Layer 3 of a small transformer language model trained on English Wikipedia (10 layers, counted from 0, width 128). Numbers have three digits each and are written without spaces.
In attention head 2, each number of a token's query is one row of weights dot the token's vector x plus its bias. The head spreads its attention over the tokens so far by the softmax of query dot key.

Query weights of the head. A number n stands for (n - 500) times 0.0012.
q0 (bias 0.030): 731510435538408590568430673371614447587733503482576445637611449465620597432756352484294319531621410682504572562762516444493422412522502454633620487456306549495583257431404463339387348460567301573373400541389588566569552799577493493413647367433310397405439492488310549470532372271415310723442541684333578563454507404663299479442225426699659521501515463576456541524445453596413414460707
q1 (bias -0.003): 624538464523412510663498603596345584595513372503339510572537585343461540591403510420439504607439467306340550420241644565388472458457354389416517598547419464428561500517549522382434514467476483502389573371654514671397373431501366549560499559227728396445610399388312266389856617629365537515596532450443580644554444420438601464630449626297359490566561338405516457536443244513361404375675
q2 (bias 0.056): 548457341522332528368316390464592576382464570573453479579453336693710520571444660685585568478442530561476612767417466432457484710435471253439392726417440449552713434457660456478457738365785431490590541531318539421354633478673645487505323455605498817437578296480576623516721454375434457623435502385467679515594453319681196455349266525588511375612568644423470487720504659422593612310392
q3 (bias -0.053): 440530473337708387483783468425535367656280349507715656373596526367438513585481407421508607419541333444563406501752505539647522549600410451254532417388413475302412421650550521438496244522448591505599483845381491602562496451629210345467680204530280267633543517629400564277519512491594441452433430548446479440244513551388422379492598542391406600415469404612798470477428590456606631366467
q4 (bias 0.005): 621432580548710215389643548415450442456393407342682368354605336368498605471314594611626703536446508568512366480523386601634583712691704357470594483434544419440391525575552481516571409484361564443550596646463518400494527438586547566463413443470375498259655585509475783606325460524589633440426505591592424466404485392462511388409589586620594420607557460327419596431568673189620669546528
q5 (bias -0.063): 607607559630837414485375590462590537385463638386650474455426566437591575512407559445674434647448513471548537502497616651600595587464405620499523608473579559386264440655548449431419314497366739486547326539218594509470524422416626309313565673440560334277687716456541406623342570620506568397613624438506561366504563475527675485518571448837324519687601492457449791327703528446389363571512
q6 (bias 0.090): 422496579479589576422444606524594705332552440290507563430407415419529540201634568608454611512512494573585329526614502396621429528392449486419462406423452447378334448525417541498600451432541468539377523438506577441629600492443533332279544479515339535540520553502511533620343432462578548522375565641473552472418562417497622635540538394507579489634531534573505448456501484228548483625378
q7 (bias -0.032): 475551393455636393528593437517563484603369447552508618319430665161413453620353330407404397604282513363517677368707616660383554364628468599408620506654570384533574389546550487601475494466314680317445414380410603568470453467463406451453373472641673521375513515523456455607382691775476666382576574274612510434519201397433594471562552557262302434583349439558612576292588663508466480501713
q8 (bias -0.011): 594493513599502603611407380567551538427572419501329403611359495487575451668347469504354353475580508511520682684296519454475413351566592292573718512547598467546744496550493426627402653432576375475460331388531493486469519530550476559573391708537654617415426433503463370530525435552393575636627618428537422600629313480620466646500321550487497538537369455406373435616645376504455492551790
q9 (bias -0.087): 622587431595621616660529502374308555563620594555440444528568532496655414550306440415545518651517558380479647530238553460702497546739576505275673548434591436451633569515606487571349611457271597287513405551617360537306491467264490438656354583581598516420418548466456599540605583451267531459540653543609501429516430383488603453254648574515353460467531412427514697570513490695227531592625
q10 (bias -0.017): 506466595598654703404447557393527306370372532477534525482314570592559628496627602371524319338307569346382495579408375535452549564251487415675595513437475496400403485607552576571532581493516462429364380578434579330434545391489430569439389468468490617210602527393360337533430452266649651607549660346323611451601583267487519562500570410835472434665458508288483548629595496445581457533405
q11 (bias 0.022): 454546596436560433525544597577653354489323354479396496506367430651620509451486460701528659456544492323602445529543427559448437514527469525464507397353246474472552460522595524614493569467465654465461425615502509357509692656530433640517474277452354561387410640655509613504486561446464511552473586514478573485701519356605468334301468635300479467532481614674444417322472377613578310272528
q12 (bias -0.029): 362471544390547586362457723485320416585349415535703607530522566778530532535425622376545530491535587706440427478393408653478583539462469559408549651405533293545544510477272482484561505610345680602526743618519478367543487314402456587449594622532481492591342414520601624650526559674522476293405535626492551372423697371502560404382437483718384536507577418615551423545430526589562320339021
q13 (bias 0.023): 279587539292595659367549459710400298366306513540389539432436431548500562515436559681499417410383603282401417429501442607414746557296481649564367511443507528533277524267604544565592632355610525215373572628605403636493602574694442525580297461339689620443760415420370358336500533340616512444602600209338531350765326448515347426478548366410791617712611715433491537407474410400543384369586
q14 (bias 0.046): 501470645391500470452396617551542505464511465210581560521532365490472401310646479503404535549509470647613359562738596376602446315459576443410505515495389470492549492618300477407448360609496285598420481604542524345487570686462471352449688366501241413654411498471584514594349439540562566510373384769359509503358713507482615485553409620715664517348393413533500426494340458530543500612379
q15 (bias 0.038): 672638496538553668434524499543400577371690607516643564609405630583518426387389816299420534560481560498564465734251455582478358504381544452285650558437497385285598572679515637529569620321661584569425672551346472478444512437421461590275399644637434757536428472522565464646668393646361501629414380437498560518600316387619536702288510540362574438796332496392652555762587499432560386467422
q16 (bias 0.025): 383423433580330288524480581415571723389499461522466529491448319568422448340542640620511607509356583662552443559499420450498441708615651381438415408635501652611552394464523690541599315577642452623557403547314634465581506503600526643325448519543356563519491579535814726532462537585401491538400390655476493454696456557729756603473500505516421431337568614606432427567476556251688438623401
q17 (bias -0.003): 725371642713476541603398587455235531467488328549357298552783430529590402441546406548399563539389296368520551577367564261382340560443626506376697700458612553694342552546495430475376489581540570329620513464487524497348443641563396493767441353510623505400525445536498477373628457313249256487512514572512310493393416409648362552416451661503563423275547489290526636491720539688490757572686
q18 (bias -0.005): 566441636703540403532279603456287500483552576452478347545664533521429508417550557511506546716362505710443370436686557463590358655672620479563558733308493479507681256596504417360532626555522396642495571685398461367444439634424712416399550534598527475428448419547434590607624389249658594646375474785297447657166623523456451611401397604913559279251664423512549517654485473596488521641351
q19 (bias -0.011): 858636535393514438700409498486520585561573410502477408558399573336453568702511456428427494396668428466601393483514559749772526395550500600479592532590406526419406553522297505393388575442415478536483465597699488567480445464556618503728475284463430576478472566399430557625623580607523549311567640710671400380463624496380610323367399500547622526726422308553445602621404383380496532459568
q20 (bias 0.002): 467280396668570528507383520499414504612642522619634532355574304675555571416325607543440362334439321423439310539551464462439491596323736608487561463319686433469504397357638588466767425491608398733572607373288478349484544435561447513448544598694452364607393552695647545296411567536534461585516288495746577666549566611430418480484437695445691605616538684393482548437514680665536325548404
q21 (bias 0.020): 563420370493323663386480510513495338369439522432531511439716511617396558621524607417483512562486383476446566623402598527207595561347450466599576527605460678419549736415492638586559426468633354332616454658418284632364453364543491656509343305487498488592677408497505565547367349611539435389546301388597605529690590533461391447418470396495551496767378427488694515536593524391744646486507
q22 (bias -0.039): 456621643574638671560567439442543552472444552368534640361639633243629532480436453305494639670388619253564695515548573525341576609574350380390618400704488535695653443662672613688465393325515465264604337561326474636399383380616545510590358545440611563319830566593406620651450611542292670524512568393501611534394461437462541452469502557340395543677649463611633512547432516380625641558616
q23 (bias -0.039): 349453509477519249634659409604614292770532486385747647536574624404564534334555565567495509386451498496553545632501543446384436599749699326394588338279464480402699437514671576636614319508398433448430475699468444441437466554323295517448479335583395332744294584604427611552473454388593643473453397490614473459471484635345547403333653532422553442393397554653456646449460497515686419429488
q24 (bias 0.047): 359702431310554610575399651514507574606412570509344478576585548393547550590675432601320525718489508378475457489532657485388534420506259517462427720379408434611614530605400420246518491478481821583625403492518412480451349604503578581558579204231480469625323585441448575630657676557492548382267385558427589490470551367597500334450349522290251511424580518720577396350254553559457354416657
q25 (bias 0.017): 344498441314271577559595473653443514361290580646482568721523332681616434502585596736528614599529557552514532499593462592489437538346547534520332433503379710595354517266437490628554576520900458481655571821651456542488507571580469611604365356445596640516474336411625566597487547625715424517628238529466567567734603391601404470421492558365583527484333634586531327460441453659754718400536
q26 (bias 0.018): 437408277557421529361638499570478665465527399720458439516463576614384465546390583555547292437415493410335548299184311706469449554616483490476362464349529368513413512390522415288613590536611659537583467298418397483442552424375480523475389652579577567214439434292475401337515458596374625389552623477491390592570505530533708423526433519631328450759601396345433505539543439451544553583598
q27 (bias 0.011): 453527642573653467569411532467498557514664506300371540627633468624594630456543619489323418445420596382400470240474366651373349354606513432618546380597566399619541507638596655359524397661342344634506538504559791374225484478440628426553448572556493434330533590487350502861566271416688461518530625639329523519492497280381437546319417549587567309533616652383307573485310545306395332641591
q28 (bias -0.036): 581379509525407404738620483460457524400644488645378298566651481518345434606549590528472380349563296454438505426275592529630496723660633504525555548345562528507538515520609567398389393620650475492497466634323464617364307583652465627648380404670474503359452466437530629323754580363384426510523371544558375484358487516408509470398538479520601428319521560411457558651565549577336517646462
q29 (bias -0.028): 642590585501275205397682588527620576519432445426419584531474396572272455437583528443323557534646519664653489568646546609627459430816463495701446467566375522269769440516302720538524315541335359629308406762366502374586567574552462521561660299579370297526607668506497367463436346389557371513360472632423549548498590598360510363579557468708399524340358419600572282493431395526559495519248
q30 (bias -0.023): 430445426522135431477642350529388485508432345634448477375617553433509640344306625524526694536376590601461485412395557560397401576505552423441560507348536633521811459382639499482570558555556422587438641275408540576465375295458425594571345882621698473529463440606341428573654407399424628567552389451640536572536282473494384533415556196404405363670588541473564359402535513514600625592371
q31 (bias -0.000): 519594380431579666531445575656507363770605607720522350230620379600597631531608584721398392645340562414434453431642509639391592578435450603725538571313391398678554615272534375456571490421431485316607572570553561568349497625413336530586390397444477457487476500384218542560491572378356451415498376515472791437646611262477303412356353508626655348796332408449499647447306402769497507604550

Each question shows a short text with each token's key, already scaled and adjusted for position as the last token sees it. A number n stands for (n - 500) times 0.0027.

Then comes the last token's vector x. A number n stands for (n - 500) times 0.017.

0 "-": 411861341634376399366662339504372625590632333492460495247536416530506453652660582356521431506498
1 "|": 296702385684442433282641291654349599681591299512479375232483359508522571661636522271582502550495
2 "-": 277758295643379393222663340579327605655593315430458315294514355487504599623718483323525527552436
3 "-": 274769294644384395226657332586322604663586315443460321302516360485501603626711487324532524555439
4 "-": 273777293645389396231651326591318603668580317453461325307517364482498606628705490324536519558442
5 "|": 284736378692442425294632282656337601695572310544474377260493385493509574678619524276582499559487
6 "\n": 284862443594339361251597349622350600677630292555423382303510396535496465680694544313559502578514
7 "|": 283732361703425401309604263612299607708543347541484359278508399498471555696613520265577546537460
x: 539529538458499457454502619502522538545515390493578435533530605496525384481550545506492565444417503492083427475498391492493430504481466521413526515461509535503489567540496523497490542422488477498502415483485531477573580576511491508454521512596503491490561567374550503516579527492508383383431497567526514503458547554426518519500485423513512580519400496536475543493500537503512538462522
Which token does the last token look at most, and with what share of its attention? 7 "|", with about 40%

0 " |": 410879375614372381362660364494367608588619343500462486234546435549529410678620571371518444518490
1 " Pa": 242824395567344408262652504635404534625624300537397436238490375518597470592572553289534413540382
2 "ges": 265865338556402388210668402630340567550585300445456442308434363557604531609604533360557434571466
3 " |": 314808348645351374255629387627331600682538363512414362286542358516536524685602474323512526542460
4 " Publisher": 259862392566447409270641480645338552621561353552386419289591288486521464604560591368521484531419
5 " |": 319819348654340362262629373613324605705520386502407367293555383507521504693614481330508534525451
6 " Date": 252884405612439404206616410678309564641599339497407519298563327548592445648636552289515457555476
7 " |": 324816343659332351279603358606325609728522403505399360292563394502495498700620486329509534511458
x: 539562531463494434469474597506506557529525401457576481514498638476546373443527545471507529457428512484092439504529402503487459490472446492452543516438460547502515552502509551490490528413516460495491430464504547491546594581494514516466520521594495497482535545393520524561582488513502434385473485561511532518461562563452516537474446421493524638512387484554458545467497538510523509509501
Which token does the last token look at most, and with what share of its attention? 7 " |", with about 30%

0 "81": 447857348620360404349677367502391582556608313486443521239531450543517412632595581356534449506478
1 " |": 328774370582320369242641410599365560652549323490437321261515345519543499648593462318509546553414
2 "\n": 286833437582317354229628370581351600644644290510409340265501374563503439665707531314518526570490
3 "|": 281717346693390388288623287582316588681544340508474324248505375527484534669614507257551585535431
4 " The": 274816397521284301241578457548358559664530352543488409324476377536449453631679562319569539607430
5 " Fo": 227858333555315407231683485627380534583579285517445461226461383581591478604601544286570480547365
6 "ld": 270847357592346364254615473682333501611534351580448436267501398557531507578646511315584512576430
7 " |": 305832330627319365298616378608317564683511391546428345302538383519508504682593471295499535549424
x: 543546536458476448470478594512510559514525376455541466520494653483538356450541547481508548460450512499101441514517396489505468497489447469454544508442453557503518545493498549495487537406516442489483423468509527487554589584506521518454517525616502494485538542379533510550580487509516408397468487567520526522472562552454515519489438425513523609502400472545464526488512536517526521504508
Which two tokens does the last token look at most, in order? 4 " The", 7 " |"

0 " 3": 429882343616357416356675390521390589571619318500453500212534423541551405637620558316526425523488
1 ":": 340826293587290389181598459640369543675537332516354353256522345545491503604621504247544534522427
2 "37": 294767339627427445165720396661363549576591253468364352278506431545620538598569507335582462549496
3 " |": 299801358576333384239641428615357555636542324520433309274499351526552503638568456297506545570421
4 "\n": 267838423587326367237617368587349605648639304529401337282498371558499442665699526307513527566499
5 "|": 263723336689403401289620294587314595671540345524472322261500375526487537665601500250549585539437
6 " 6": 286763375614366379243610364620297596638539331471523377280536425538539507660678457275569560605418
7 ".": 314828363603292352226573398554305564605576350486444402277466477551443466637655540252578541545460
x: 527529505454511427510491541569513562490544398458547469493495579477536424432533500527524567470416517496091483524522397475485462482490446518512497534379472594517487577464515512447485535386516471474493439487480591496580579620519501520471522521599496470487572548391530483486574499508512433398460508530502509545503578573474476537525428432484519625494384484518446523430534567465516544493547
Which token does the last token look at most, and with what share of its attention? 0 " 3", with about 60%

0 "core": 424887357602345393366683400518400591543599320517440536223552399520523395654592574324539405493489
1 ";": 359760338678390365212618353612366580660505336455396437299603318509488511658657455309578541477483
2 " |": 315745348622361370266636358599311591670505350520468369293559365509523510689605474340548534524450
3 " Haw": 236786347566339433194735554709348527601500301626444427154456418564577524566534602297563364583442
4 "th": 263892314664334411188690500645361476545613297486427515225443390585566512602607539286587474602486
5 "orn": 279818251703444405195700462732389541616529297483343525354503372523569584516601498386611453587473
6 "e": 261835363595357399190714534631388551570609272523424435243480389589595481611659523278553408553424
7 ";": 330794337697403363226623392645330557654504364477385450329590348519498519665670474305562522494475
x: 548530537450485439486461579529486582510516414426524459507506616442563412417500517535502541481437534487103451506538392520493475508476482451422512507446453518512528538484532558489508576400494474473475395488513552500543576570505538531461526519623486509493520562364547539554582481528511436389492471561522539539463552565458505524479431444490497618495439463550464530470485537477522482528536
Which two tokens does the last token look at most, in order? 2 " |", 0 "core"

0 "hen": 427882352620342388374645388501410604588605341542452542250528415546492434614608578352523427508476
1 ";": 360761354685408354214592357614336599664530347442404444305578328508466535660660458325560532486483
2 " Jack": 317785359588351401235634483685385519626506299606493392273594288547549462527560556357624453579397
3 " Sp": 237806346629341468181712467729369501583592268498475487198424352543614507562591539199568446556381
4 "las": 273873380604392435253622471761379499606609301589352456291446357571665479492578513273490374628446
5 "h": 247832355673372436194716502701366478601593295575416482256443382585591565573638506249550408631430
6 ";": 343799346695409382233603385668324561667512363484393466329570329507500531646661474278549527509472
7 " |": 307778349633370383278632384648287575680514372540462407320532368503532522678616492308525514540449
x: 551535532457481438472486604512516558534521385450526458530498648477540357452539536475505539458454521507111430482528390501505470500482449483455539514471467551501533532516498553496478544412495448487491424479493516491554579578502535524478515533601514491483539546367534525549590498511504414380463494570508517521454553562447516514483434438519514616491396482561459527482497537529498506498522
Which token does the last token look at most? 1 ";"

0 " Sin": 418886335609356410370659399530384582579606335539454552220530443546506413614610598316533405512489
1 "g": 218830347600392450187697493662363543570618263538478486248437374585608602582677513251564370594418
2 "s": 283877366545311411187678509657375515547609283484419449241442380578578504582604504234545403619409
3 ";": 354800342670392370221596378638347566663519352469406430303575334516489538644661458298565534502468
4 " |": 309774352608360376267633383628302577670521355529472371294531371512531525676615481323532510544447
5 " 3": 300774355596367415228645394669298553661531313477503417263536397527600496655663466276565456608447
6 ":": 335830320612301364209585443626294544684514370523383382282526398542463505653652526258555520533445
7 "13": 283703322666451438164673392673295539604540284455403466294511459568579583604635491312608448560464
x: 600525535400517431484524624537503510513516426469556411534487509501543403436564573530525548444471525504088499478516421454436488472471449516424514505461446566503502532488529558497488543419522448488533416472428543503579547553519489526487493497636486511469618589364524491550516542514515442405526514526556461506463541558469500524497453438487494596520457444529472512463507579469512524472554
Which token does the last token look at most? 0 " Sin"

0 "-": 411861341634376399366662339504372625590632333492460495247536416530506453652660582356521431506498
1 "-": 280752288637396403224653322594330606665595308442467329287519339489509622608709489329538520545449
2 "-": 277765288640398404228650317600322605670584307454469331297521349482504624615701490331542518554448
3 "|": 291720381689444431293631281661341602693579303541481378251489373494511581670622524275586498557492
4 "-": 272778294645385395230654329588318603667582317449458323305516366483498603630707489323532518559441
5 "-": 270784295645389396234652325593316601671577317457460327310517371480496605632701491324536514561443
6 "-": 269789294645392398238648322596314599674574318464459330312517374479495606633696493325539511563446
7 "|": 283746376692442425300629279659335599702567314554471381267494393488502576679613528278582493560490
x: 551526544460489458441500605491522538559517383485592438533534602504520380480547555509501569437422504494077424469496392500501434511470469532410520521468511514506483562543502515500481540430479484492507417473491519477571571567535493521455513514581497504491550556361553508514587528498492402392426492562531511504452538556430515521500485427512515581531398498549479543484505535500511532457531
Which two tokens does the last token look at most, in order? 7 "|", 0 "-"

0 "l": 413876342622353394362683417523389600559615325527443535225541424537516424634626584351531402510473
1 " Ar": 184839325605391433181723527740407516614607244575418478199446381517557578491565536251572383614355
2 "oe": 286859341597413459211712536663374524524622250553461463289485377578606534506657488316534387609396
3 "st": 285821372589353442192732550665405526501604275523457481204413344612596550547704539300537409624447
4 "i": 269827362583335425181725521689450547544610258523443503253409354558630509627657457266502374530454
5 " of": 329884323578257358235710558687374513552510356614449453228517311583566533619637515307560488529440
6 " The": 254841335553311351235652476619399541635536326580472441291478338568504505583667554296542475600444
7 " Guard": 227866324577384463240789573682381533526587265565404400215506384507518530553563569291536441619405
x: 534504577441508432450532571494550555511590366493502444502523540494487392508504476543484604481478514454115529525535399504455456480434498495463511543454478574529491504496524550482431559437459434492526375459494505533575538568518547514467500497614500524478572566323507484542566482544507393438468490526573509515458555518496522528482442395508516558507397526503475539466508577486576491451581
Which token does the last token look at most? 0 "l"

0 "|": 418860380642386395371656333492371620601629344497461487233526432547519419682640577351526460518504
1 " An": 269861374615343355221619519647360539636572326521433490331481379501510528589626536316609476629397
2 "y": 269799365593327376203624451628337552587567318525464429265443409602551492649720512276570417598460
3 "De": 222777241662399429185676471693367504637555310493342431334522419495494546566608527333606423570424
4 "cent": 259847376623388370232655488654356454598567336573372544278532337598550466584642537339574481574494
5 "Music": 312788382606319432231642453695432448639547367518374487273524259545532384631604495246532463512489
6 "?": 314760383568303416161627445705403512693581293482367473305533332508500443621642544198609435551537
7 " |": 321773348616337379293632391638344562673522372538462378311538355507527501666632477293518518535433
x: 530550532454469443472478595491516561524524365459531461518501654484541361448534543472512546455465515500118423497522400501503472507487454475453536509444457538510524545512506557493486553422517442494490419480500534498549579591513535537483526520601499496486521529348538528552587488511502413387465475566503521521463556548458520509476433427515525607486415478558458540482505529516521494507520
Which token does the last token look at most, and with what share of its attention? 7 " |", with about 30%

0 "est": 433867345593351386362669406502394596532608319501477552227546427552500410620631597355557434518492
1 "ic": 307752348539324396199709497620373516522600258429460525245501348566552438597723486273592415559446
2 " effort": 362822275550330430203660419646395525491520260393441498267602330579549396581618536241669455499415
3 "less": 312810354540311342197667466615427517557515260536440510236464396587521468577682501310616425569472
4 "ness": 373790267515322449168687469689418504500527245432424544233492301582558436564616528295636436517447
5 " of": 341832287568247339241713519653423526526487321603467468212574335590545521610650503315631515495429
6 " the": 279827294525304332228677447605429553562539273529473469286548329566511511602659507330611468577440
7 " Mot": 232857259557407413252665432730409511571529281534444540316512348515539513516548505299579432569385
x: 509547548454499405453530562468543538435573392506506424524547536508527471511520468493461529474470531492082474549531441478487468509474454470470504513435424586539454540486549534522500602405474495466535359433511494538571567546500523532474494585616504498499548542340551507549554554530554438430463442497545530501426506509517543506511457399534518552460409472484469532450548573506533498496525
Which token does the last token look at most, and with what share of its attention? 4 "ness", with about 20%

0 "  ": 414895332608364400358668373515367586593612339515447488237534440537509409647623587354521462526504
1 "|": 281766360672412424257670343636356582669589322489432320211488381527546538639614496270533542560476
2 "\n": 284871423589321364237618374606361603662649306519393337266515387549510446665693523313518530562508
3 "|": 276753347695409395288626299596303600685553357506464317249508398520495537679608498268545580539448
4 " The": 271844397524295305248570460559351566672535366544482404328482388527452456638673558326564540608440
5 " Irish": 256856409532295356253703499603367542569564345517430404220513389579533451720610521338525430593470
6 " Times": 264858392551313410261682544674332516590563374526409415181514328527537378631628524210478402599448
7 " |": 311856335634322368299630394609334571681503401543413344290549389519523488673593467295479534541426
x: 552554538461471448477468589516507564506520385452535467517491650491529369451537547478507559459441508489103436513526390483502467499491441467458539515435445545507520541497492550493493538397522440495490422468502524494559588593504521518455515516613497501486531546391527514550582484520518407406465483567513523532474558548468516522482439427517536608499406466547464532477509536512538516504508
Which token does the last token look at most, and with what share of its attention? 4 " The", with about 30%